Layer 8 of a small transformer language model trained on English Wikipedia (14 layers, counted from 0, width 128). Numbers have three digits each and are written without spaces.
A neuron's activation on a vector x is ReLU(weights . x + bias), where the dot is the dot product.
The model reads these tokens: " R" "om" "an" " g" "ar" "r" "is" "on" "s" " o" "ut" " of" " C" "ap" "p" "ad" "oc" "ia" "." " S" "ul" "l" "a" " d" "is" "ap" "p" "ro" "v" "ed" " of" " a"

The vector x that enters this layer's MLP at each token. A number n stands for (n - 500) times 0.0095.
0 " R": 664191343489329393668400503378666450597400629423753518470432332306556360504535431452572518563452531524321489587476436518625390565462535407530633631396633407542458536573486395577548223663604448435616502411436505514586491613441529582427435580386528290473497519608314332486447385498319424467566465565540508389675527518518544557423549440651691454573587623581553519415657737511455593554476
1 "om": 602277350458413539571576557502639520644593475401617495455353284370411396540535358502418637806379471359515643421510462410655387477574524549465507881344691422317481663611629388578527608625613435439631405523550559482529518396428460528573443513404631336388527480549393329355609262364524527454462453461542432444563587379504566529470656598471560555457613717450608416394562591321445621520651
2 "an": 561359528427311387571641559427502564513524602456483652519553311409237415436424313469587460797418431361514567575368323455620240574681354549505573750533637474474458608464647464538572706573394407529609488638491615531573486569396503641566381448464816359494480696580567385473557461453604566411549480523448553410478483393511491331333515602398462372412571551491617433348461653411512594574512
3 " g": 446389466464394489578459546483519562728636513463565708452343207420570417465460161460599455670499405470579499593495456457618329424535521615532587764425671450530441444555464415526518634576466584470669606537521513660617535545391573575541527290447503237432468548534361360215530468627524630415346442459644550376544367404512500404301681397466587491383526749577501518551649526418504674549441
4 "ar": 492209453576504547413566448416575435786858567511653455452436311409492339488485320523490443779463473408417585551459322336630226602609489595381625583495681387473516586466490479554499693644206553573579507473446510530561578450352665510533529475573619332593594479464462427266517254554397502545533592346572534481474607352505480457457425391378522391498537695555486477571616507569479484652616
5 "r": 533372536597457499436431527517594478825747548436482502510485405445439292470497368480539387779352418385269588567444494369691350470550545494348553569501591540457446635539511526453602813588190638434606428494458514690516516399326631509452455469538547373500594587504357378459467331660435491454403494433522529602687576418528587594334576383437558422303565626418492570491642473436421554713636
6 "is": 576381415617445525523443484552505545851637556440434577572533280453452384395414264564655491804365390414372459565487460371660222614727495460375600624489629443487474662602490553424637774648226444517607481467502603610460508432365526496498465573492435334486533514441286394425495383543493643455393493448491440570517542527541668541337509476420622385368515590458536503486607543424364545727617
7 "on": 643403447597299506459444614442520504823721574559408512488517281427391414503432396580531524769426375542390540547488398500762284562673627492439549794424528423330545523585587463539599762575402462526590453426459635419434669483210543451412520486504571451441482624496340413328520260598435592437331531522528495440522506460635608528318595424576494445427549554468535564399583574280381531692545
8 "s": 708306417560228460606393552289543599975554512524530541512437378330386371380510372505619441673483463570481493471551479470631214504703460528457517589497485403404367644503518423647464703573497517516750517496532565403433729487366472580517528397522542310478525573430475406354538383459414687574391594461550564439467496571635695388396589546586423440357421513542504443400559557466399540667589
9 " o": 580234381456454458520436601312587522825540563563591609453332211313561378521410433439581437657539499577479502564519384488616386498699317519510572826411555390296352608477490397652574685528438568539666436617380368453584561695399555531520398435457491353499465455494561362300511454481415625621353567504639467586608502528588581362497752487526432499452442659490384464397682573422463476579488
10 "ut": 533250233432536464575450586337621573529539644571540594351510204438498466426412466535531301777457607301579528536532564494559336598548501509476638715496567417382461636389584341628586738827439497463627523649462546527576618613437501480564440392354448189501413389542508484487511493576496629531368649411544379458622652529401507474362589450411525550361471544495475496399517451470453525661461
11 " of": 647177301467548454538573606280574462551623715462606533426367447472405434432362366499633481655472459489573569599617430551637250597487409533495647616447695439363306570619680459590440576655411473445640398701456565443440543537394494522570522363425648292565426388647505423397552406506421412532319587359637402515649625484458453382351544476546590465409356787583572466518505470524485637547435
12 " C": 719276388403466492507324497550436482462687516404653519405298427436509340490440439556626465685353561537583632491593588466619254485449508481549573685501499471377442589425554549713683526600428464589639469550432636542453547588433447477417494436427596198449538467592306306402474391510521544324513544446716570584628580479543574317429495227435616415395581680509538481452613699332557625515451
13 "ap": 645270524376548587501340603484485546617575554519684501399420390423647365490547298477607469684532613490301616411539600495736348479627383423481712604568549462323491537393586417601532575577320543435650486589543581567633383471445519624447452449509784300448445403617454394351476334505451611405274484360466475488611652366547566350429636316420570387610516668541647313462647531428459564503510
14 "p": 660338579438594620536505625399458505646537686389524479438528426381484420548416259458686522635441492530323656473560643511600338479390529508504562740547558356452544399522580453613509592638324570497723555583657617594548386467403512597577465370472726341523417509607407292300514377434378624342459475510440602409526501489538599477290595246332629436536584544468523272320624547486382521565610
15 "ad": 524501474455535629571508530431410470738676529453482578499508407415508372565394245558621591621567502465385557543496522340624349533590406496447551652615512372246611446549606347696516729642428506453613525658575601532617490473332517561455533362543675323553326505614372306254493417419366704386448508386416496405488500529551517495227484367396562519651581643557533422332598712455415490569596
16 "oc": 776436407559503558548498588394418509800616572350536647572403293359420394529314337480524499540398526475484585491410515416602340385654497586435618717515519272400553532558476449536486619736407467559623533664431577552598593508365507480470541431525742596659433513537391337478569441449446606417422403353377614418590519492494482418288594327416449379457510674531466459252718755486507582547472
17 "ia": 641359341616468370484421544329459487694652489500448619528369374335432391435434240475608439585528510635521604451537415431732200401695448415538477631327562320409549605504621424627576792644371366395614429615438566590434654561321357540448508528538537349580522534544412371474578398576516590537458445426498537445545520454578613452359572428375548367555610749681500447340636556569509618598584
18 ".": 615256313492321459541405585388583406789442691571560705496396257321508409421463278497524490611435479591422566513503445455617389561642386464523592613514556452350527563487479555663544461627467385339708561587456448607502513673352558668473496502447607363464583456685365392190611435598446479502478514366610484398593651479459576286440527374498567518391618629570482572314604585550448512655461
19 " S": 557203287543457453597433388384481584633641612553755451493360341340491352469480441412461489535399484406568594427599598393648313556523618384503631689482524342450349631476397503714579473639496492476724403554434579552477512618499532660581419481541682398402510505628387396420538536470570543491383613366694480597512496375574507323361515518430674389327533648440497577229611577445554452628507
20 "ul": 740282247357437461519477666524512443745727569543629385418268357341585489545413490613607582656489502285595557501559509444697356573557412361525603715604613475279374624535627459448579550505419510399568302632301533635502559577375433505578447560527639318497484419446571468422481424636493638487502670478539588607556507445436541370358521384381567454352393548399456449499471584359588539574603
21 "l": 704389389302456443567467570555500696619777651478448374418465351500422398439359511640562424778491391236566671597606541399646481441515492461496542618426484551401330564420698489537604608622344506426601380652358645524426537606381439528563483478595633327519441390560389484482522327535461606521578656510500511556664404524404493375452623466380480465305519547452398303500451575457603543649555
22 "a": 679231404453436392549510563436378617764775565558291420573388360501556484473390409533564461733557355362580571565551558431574417536629486379514473700421542559421516566478671406684603585490297421346704346668324562532424561575304477589601438466454603403527476568573310443505426349455572683526425543320494468531560480478512510435350670522387483449373519576509546479382479712469523645608541
23 " d": 435355318483448479607422504346457575900659618457613652441385279315611351550409337482547418674447386508511437565627623454666495480635582515561559799304583466334377554411496486580655642667499546464655472576332467500531525723594557548458524417452700335518410553461378452343540357500480604469349551385573574411620449438501479369408650459432500576345505647555401469413547632340433524589442
24 "is": 662238251606535513615524484514613519600444608511588485432431312218580410483479431401533469649309299412533485459532418498621262567663494544458608662397527324400481627574545487452520866732372502417668549683538619433528476518638463534533525494513522393470488500480564402496431326620358690426314494304540385546563572459554617417471454421328498474315460626631543561482574480438506647676542
25 "ap": 665237455370387500510461572436587631683566518461602492489382274331578449523523496473601498658541409434509530451503495593637110584818468596426503597328606368379469457416614446523522564640253470468677417639561690398568427393518639574544364494477712447490409520556609497361545382632412583470361501369516405496631463534517510495383612462454504510463425663634542401376664505202518596561519
26 "p": 699321434532426490562586524355537531640496549428547469435471345301457536509506266485669520470501374546410569508541516571584211545560601571429556916401621335489482414514524503475467597703327518497780550541566730467471424392439610556614435445528633340563394536512526382144592363548438620365532438530578531406612472558532501506252581284467580475475601575610527425265571534322456531613626
27 "ro": 528300268497411426560590476257634563811670407437498532453430219439372484412552348486541556412410512504433468712493543543745333425690250514402531816423522288390479506491548471541553743510414595476682563586470668511585530485442446536610431385527720340603505518458570373372494466548341571566468451459557422572616500534584398450337567306588490566484487621568415573410601614510503505631470
28 "v": 593336274577406520565581575434574605774629555463483466454460279367385413363449473623657457555386359540493432545525535513653242475676496590426518729301421351337470616471541445693577676683337500413711542662429590446475448448418507622542531448513529390634479479533473418430630392503509567395431466451459577283496585456588359365387704389391566668508600627602560518458628635280435537494614
29 "ed": 589264388682432605663558617282541573750589652420509546429410408246377365369550318578648468595434342609500533594467519444572281480719446545388608491488512527354412525494669488556522668656355463440621586650456652479539589489460388552539541399566555371598426543549475342272515274579342591589365500317597531371542354535474508389434540513451560534586626706603580462365495641430462478500459
30 " of": 691195308509508509496557518305533457584699572392655497520396454407284393433376336375557535697438488424586501599620434617658278490621425513433551593540673398474381627598565505515480513643341535407609404636341704420461545463343457504580554383482634397548502388541413428378512461556417432551292460520702445497702635580465501369383650507572592487448485803522608532475588566530341530554400
31 " a": 440103405486395486469555509304512431605589588547514552441379536290557340474397318518634524755518476423571590567582484410648460464525414500662574644441606423411369710520489413438543556548457477509734429629383603495557565647339507578491426478417542298519539408536281282574627338500450604540429616436628519583733591520468526354329596468471538534444569598534496639388685576332554473552388

Each question shows the input weights of one neuron of the MLP. A number n stands for (n - 500) times 0.00072.

n224 (bias -0.026): 478336515408312423458566396504394297489521245584432435895558562697527522652579408444439504406564619562450675504361432425712590481598330558417663403629353573420504255638596503674589378673421409443419540289496315382754507448452436478611629500507677459388265402493708665598489644643391496554320712576562632541451388564627436532301636486621531579474105294470351576416450543500636470552354
Its three highest activations, in order, are on tokens 27 "ro", 20 "ul", 15 "ad"

n109 (bias -0.053): 396347472441596628574509529405371459512376472407687255414469453763568660565656560468521491518521491528621553481538588506433827386345743448525585378598510540553313379484406468395506456359497674647524546653698472359497453449360601627415582463434417609513524419346515396577519457350401540540571348675584442582308382564561424482494447365513437621541541557400760399541598624361391576509674
It fires most on token 14 "p"

n362 (bias -0.011): 420471559616597564598564478363585574337500534479716379540561634377634444578650660447339549358450299408526421555561545368563657522557599425418503539327434491630292447561438523500556506371538434380530458471471597411579346656341494556336528596766349555497446552402587551527552503745549365570299711500537598441660559346516488387534454500552477368401475402528466479420446459748642311590537
It fires most on token 19 " S"

n46 (bias -0.036): 500362130583664643689543548416422550463400691583407480588504647404594620586563587272555275486657452629504587462481644240422605346636500414493526474603329590620587401460166447519706489548469290418657455436280493424391569615546533768619310500714418475323570504458432574728564630585616404519511389629399360458643635383612651555705219698526652439565306489387362507628548222533336286569519
On which token does it fire most, and how strongly? 19 " S", at about 1

n353 (bias -0.043): 464474536464482560524578414663400514348658641706423276544847415626485500581514564518392367571528623418186450529357573551619467290434468683602445385308496631564175465384443232624540417482610305532514514508682500676454558565627545200609471430496282604456372465572358427535650398451419507518623587566646691384471682585092673594504475493414477512616637464342594563561493438493460406478610
It fires most on token 21 "l"

n243 (bias -0.046): 497423788705576474636613503372662441423347432702422615569415512590411550370476472553389509334476635506481494583555641412467494466557550675452482425461437387640580432426466434445475358458465465641589619565401482429348463725556485388667679611410633494297196406346500446351665527536536380476425453497485468519450425560625378571605451480402432240621438503560463464448602702535405581540433
On which token does it fire most, and how strongly? 16 "oc", at about 0.45

n92 (bias -0.033): 443504272684715279418582417256605625595493557560570410374515417610340619370592526527529325382380718613256560462496416612478461745516508278556595353643527788463595500504526525511454261707380392408340440468355496708310728282611471340378553430572641613454705433474550529511338604460481581459493362605466488542546577849558310683251591711436703718538394481334412441635511405482678447363433
It fires most on token 30 " of"

n146 (bias -0.023): 523591621413434289434368332488413424353431376689377625592494439440518449451403602393474506439688471576473547453182463437552608467683553463509511506682491541477653472656418637500547494549566419586503410488627514512549547559352491521485418417326586484595412526532492549494503537523457457448466669536430527432428640389580387489225356560590448603648435227608376540602583661579542429659567
Its three highest activations, in order, are on tokens 15 "ad", 2 "an", 7 "on"

n219 (bias -0.045): 394447609735509507443461553471408513506536388661537510406412497565368480384559551308534410440460597583250427596440494510484454452461712394400632543515389639494503482480644467538529657410406595491386346375474604570636314568749512561493426422342672614494389431487349550692583494469563406736419468480588654600575549421357398355561229705646695719378487427523339562614547577537500635330611
It fires most on token 5 "r"

n131 (bias -0.043): 485683451354584319480245351676509454359420436485402532478473573515629422578550530367541430316553717512449449397464639357503273654406589372500482503583469476521408406392497340452622491476506431500418659565339545598473586463457453525462463565528614557435556488445336250476636610544572536473652592625581441518575593522531444656372512563524481487638390604672694753670405371570616518518639
On which token does it fire most, and how strongly? 12 " C", at about 0.46

n400 (bias -0.038): 553648631399731558437382555479599418506410360644546497479517569491380447531543564426424316448628654451366558340529590357614408674330597414377408463638542474457439494255503342572585436514729631602492667528301503555586471465482466380506442506515594617506596443506607369560352437463399563466497476428612452538461361703302444537459503581552549488614550471417397511480316671399455576462581
Its two highest activations, in order, are on tokens 15 "ad", 13 "ap"

n495 (bias -0.037): 390552550437543385525491601567297527503387282762500441578582457643386558431624313541549631522554696680451593573723610551497592639370678536628619432519377566421392394330470591470359376546493387409349526680445704537757627442402545325500554594450415425392481470624550200622430575455355467395422595328520555443340432623415668703377313531517546450588440440651362689543490603429497439355427
On which token does it fire most, and how strongly? 15 "ad", at about 0.44

n21 (bias -0.059): 507477310547536432551688686518448526227548646554521677445400605500515666536663478666275675462632550460523550605514373396482611415284726504743762447324537540335402360398297449357383361564255522376420425477538493540414631570577479408538569709420664463507451478671442553446561809677679315303454562612410474390481670392696342521431311595576397345511270413321350635522444633552485533533536
It fires most on token 11 " of"

n365 (bias -0.045): 500407530749412660458234232557519545547588624474263361504327537449515667559431660485435466525711624530337489396400605523675595572626526423328450373402431552485504464527522531581433421496485412420360518259376592657813406477594406737306268402203343490394558511366788576548667708370327485493515474542681412669660591649371605623362362517589488468560324571550327719570620378468446695575670
It fires most on token 5 "r"

n95 (bias -0.033): 425804230614553463473396448446566205541345331386500537670440383713604460440448375715469381473720661539552582693571604427490683583651511370447431396688474518676530362321414440401439518336628438332321673386355451590602464641453336417478478542518584547536535691504392427553311595340369448394444471526574636431485587478558503420218633573414492795489672736474706465546674317521515597543489
On which token does it fire most, and how strongly? 3 " g", at about 0.51

n140 (bias -0.033): 407474574611541590272488410368602452319347506610450520429444462602576481559537347655463346344576369538530159516221460354550406494693350665500616475580480406626391512580592366377580442292513617466509334331569372503500688648497568612434497637426575524548549553500617534657462690497531634425525333428538425555468406666419774454455525539497453592587580379604542640402546620500513458494415
On which token does it fire most, and how strongly? 9 " o", at about 0.14

n182 (bias -0.032): 432483464526576560609564513575672326391406597510604403451544343513383477301519539513475565306710465317342529661622350470676510474361477569566491409553474516560624643657532641360500377553599573390627557473460541535306552624637178617399700494406563594539456417474561538506385676469468415528506354358478447653287428553454512718613484443381686472302510410467542513593397298679530474497691
It fires most on token 24 "is"

n231 (bias -0.039): 450441617456451513512399566538594585461441449475648402436463462500526609617460226388439566482657503371579397550487451628408513586552655300454567528457610603649333448487531474407592497423439429552300413370614345443373639465522356554323484687465457630459579478333577614395560583411668583466589557426354526344561091471394786527516475579321434675471582629532529522594583573524590640687456
It fires most on token 3 " g"

n293 (bias -0.035): 395563547460431760595411479541490527562459483417609490435553360595455418824497396353611310503587638534451326446684565387513569527631476477318338297605535493653535575423551651626524189586493493727448556482727401234397595538776451452412480326469401566664441490386370451556580625474500549298369568493457517446507274490699503721406493475641280464510412574417486645436448484393383554466520
On which token does it fire most, and how strongly? 8 "s", at about 0.2

n173 (bias -0.025): 404460567471651340280605337649582577420512542662491530481623430684430334491416573396593497524653578286577392471427438337494461675520529519387580578488356415620157438553558464307542539334484385444531503429500736628576279435490376607500487469542362509824596551577397441544497678481491469528625539576595638542539380490412565627548497443519554438587513500631649416589441374663536329429272
On which token does it fire most, and how strongly? 21 "l", at about 0.23

n380 (bias -0.026): 497580465476453377475482564600495537315538387421510533705455407422558421565492561636523511482579505343478436380452650565299522478486597354471505399518388658437522549464527527526607575672530607497503584525721382276521631495675674487553586549393576513408466505473694516369317440466566286560526408555489626543530530448492611466431567550572565469513315567492503581471469482423459341505529
It fires most on token 25 "ap"

n7 (bias -0.041): 617484547546630334482401403680436360556588321538549593457546697655400342477224655437462652482418583438484461593512459563568548382480383386374332564538361408603613324460240460477699426580409405364631573743464424554462142209594666312690691523633607482457793416341467424393210599515611523630379382448454615633646480607626470879636314630658557442606294360751453633681530459478349406457446
On which token does it fire most, and how strongly? 5 "r", at about 0.19

n326 (bias -0.025): 507237530646471581593521515459750330500497537464302305604460526704496414370475735410404396538613403295450792639679511395604444701560459424569493650703391445453370386408217462387533452525541383525461257449249598585471611422552543582377478432393449476519479525305569608663661622296725234439651496549504647559526474443642489450713401716738477563292614529485418568694336550609402367307515
On which token does it fire most, and how strongly? 19 " S", at about 0.38

n3 (bias -0.039): 561494425420505644500521601436517489401469494426500552382492673586466627505365387402513619393532497483558596569360360616487294623534428465622372487395639309655376388560398469492519311446686523573386511509646639608424320458603610467644547400514595523587463557450401605413629397481380500465651464355522602628587595424590471596525541526511590441475395401489533462464344311643463517525495
It fires most on token 26 "p"

n31 (bias -0.029): 355473421304540458716437297603500515363585552445469497526531509443707866494441538524416269360583568610409445512387427612418453562461445381474494415458458451560527385669506440615564593375651417475469523500467611613569611509512469503648660523550443361576405391599552356514624523641549415491520567336477500547568482429462570551433404581491369447468573410506693267393537587411601465418624
It fires most on token 10 "ut"

n163 (bias -0.031): 481408548532779513599599497645474282515374564430584490516346563562437640503581446532457449629503665525367655379459587409475663484438567528359402488460700314604576552324506381585516449678415435460442440375470582538538289494597612632357411702455362455474481450392350512305643578512513556622693548569348621539581464307711620559487567503503493637603423274526510329659497269445310513500399
It fires most on token 14 "p"

n9 (bias -0.018): 276579355518413407451572673460519540577408414482329541373536439595563472518327476441357463624573689473637789601427539409461459636550562404407432351512437473708564527513494589476518448590469434590441591471532268699515478571794503546618537455503602486413405521619491581693485719613515470349491407478282443463534435626394633432531500354369329503444543460519447353701440665535443596488473
It fires most on token 10 "ut"

n148 (bias -0.053): 411596620721540450548545468524669507556558483473356582535476435603684319500613449528726417416480610398436435517292297629490570507307448537446230410470637436476454566511301586514373411349332602577503473543422749644544552361455660535589366336417349561531553419517464420500640503653794406534410597535236433645556417637590642483538366471694561471635404469342237406599770289543461559548432
It fires most on token 5 "r"

n291 (bias -0.033): 581369513529503476512402463559540402581433555523560524615644477497409520560503643609569529426516424474334484429458503639341457589610676306353384484607423612401527487561760539458464441341616660627491458830634471432583474576576670664297559551242475564661305792425570478494410541633420421372503205460461457477305381420256528434497481663419336597451422438530444732510468497559367513529381
Its three highest activations, in order, are on tokens 25 "ap", 2 "an", 24 "is"

n177 (bias -0.055): 546408384536484552569472407574704533475410553461542366433409493407360520513307612651535733428792581335393467398414384574384554647520600484520487458420605621428359596455675451480533444245740588636436608346466350507422537507423564397555633419620383568463375418431594703409411519413637578552710420439493700557419748524349628561470675534480437337567497407659393519447362264309385557657389
It fires most on token 20 "ul"

n303 (bias -0.032): 460380341424554395612529347565491644385365411536423484509647594432456478371405616506462371290538613354659376628652444488613472426462454476509603370429738518590608488595625460659577500554649566571348485229484434448461466364660524420424546634531530483469441566448405408530448563725813688341485660497663581445432509528413550341451607432561311480439622518497417488606500609512462451389545
It fires most on token 12 " C"

n240 (bias -0.027): 440503491530547591492644528536206446541435349545482316488610458526419638497453503573602482347399553401613655719320389586662531536346446356577416553681512583589422546478425469402557563385500503391425337659369530434491624579424582273503681594497524604412471761524625617536524576485500556405691473515446682473641521337396523532545500466536554400439494392368448532521339636506352340645533
Its three highest activations, in order, are on tokens 20 "ul", 2 "an", 21 "l"

n274 (bias -0.048): 592615614573442497487426393721497231649396503511661649516596564455402569428513516500597582482656447449401328611487411544585588486511609314519523471416422500604489351449370652561652552421423339537490492517511452516535625481391534342520636682309468548555503468462551423553452564553479500508487437297471594467445569345475518552395500634570435584585405514633434360511482497516661402546492
On which token does it fire most, and how strongly? 6 "is", at about 0.15

n244 (bias -0.050): 470825626566391585594410423683447407639434515361475481481729592608412767410310544470432444465514439540323463485577382466464368474598326287442607446525579460504535575462426428427744530554489549558358540410320388795718574661459622437585408442188583777429543442382524403547720312600562331623626437591427666589571388455511354250445308620456550425738448400708366457438719436486462782359558
Its three highest activations, in order, are on tokens 16 "oc", 2 "an", 6 "is"

n446 (bias -0.032): 426483514695427793440440644500743592441567609617602363589527493428483521407559476328536340487442718564630369574396484428546707596673558464520633461438278627447616406366581617513585446342500500543471350364441546581367564254599461480676564408401384643500598610412532431696604500398383421364612264514754559565445277718507608389304551610389543431527419568289340467480595474484555656429319
It fires most on token 29 "ed"

n471 (bias -0.024): 539624490415418559412394559411593505535583468658543464359461519455584505519569686473324434549603416473594595495410471415643353470543458457428443291396543522572543408490529388476473532498545400388540539417637481326536549505698471404441532655640500544587443548546597395601454541462541380526390549621493503569455617457381469521556561525590487450562318502595604514536574514387558490525435
On which token does it fire most, and how strongly? 25 "ap", at about 1

n343 (bias -0.045): 635479544386410585398494528616465371533484313537523416541527517553615589563355379606457531605610675571546584544332425476233610589382802401334572316523389483590486412521372655523334517612541497579412780529430347564503442586479707432352375454585434310466520500405484530710433556451517543404266309740346417476438503452473310405341608743470401594650307740711483487571523568425514571551544
It fires most on token 3 " g"

n500 (bias -0.036): 399542471408591566451478735409592459436457532672588383430443592706662556568508564338500453508644599439334560474560542550350512482660456279494558483427485546640413453548480549354427497427707518720600743574563355390357451620494576424349555469544571511600394580451437559440480559421540497289489488670534491558603471541497352388578538457396421416503329653604614475474452533522289439515635
It fires most on token 13 "ap"

n286 (bias -0.039): 360445593480503379503503469326555597334643390431516541497546559678383584520597659645593473466468519523528566424480371571545412510480430549448641416590463421585604356555553308461517597526419245516446539479562503533661460493382681490535317519617757575275583264480610740458573682352582328529406503404710609647432443412645288583742437491526737539527437437463322361470487442726354517450253
Its two highest activations, in order, are on tokens 11 " of", 4 "ar"

n88 (bias -0.045): 492477576565589516500481377467490253348559508368554536546646500417554730672493558439417439505440544475453395588515624561387472543551520566500425554463490480505505360505530685478490470439441523666481436458484621427646301429495488427458412444429480333685595517533398485665473453541468475419588558510597554363405594546411495539402731495458566414386487452487472377555529481510508452573512
On which token does it fire most, and how strongly? 14 "p", at about 0.73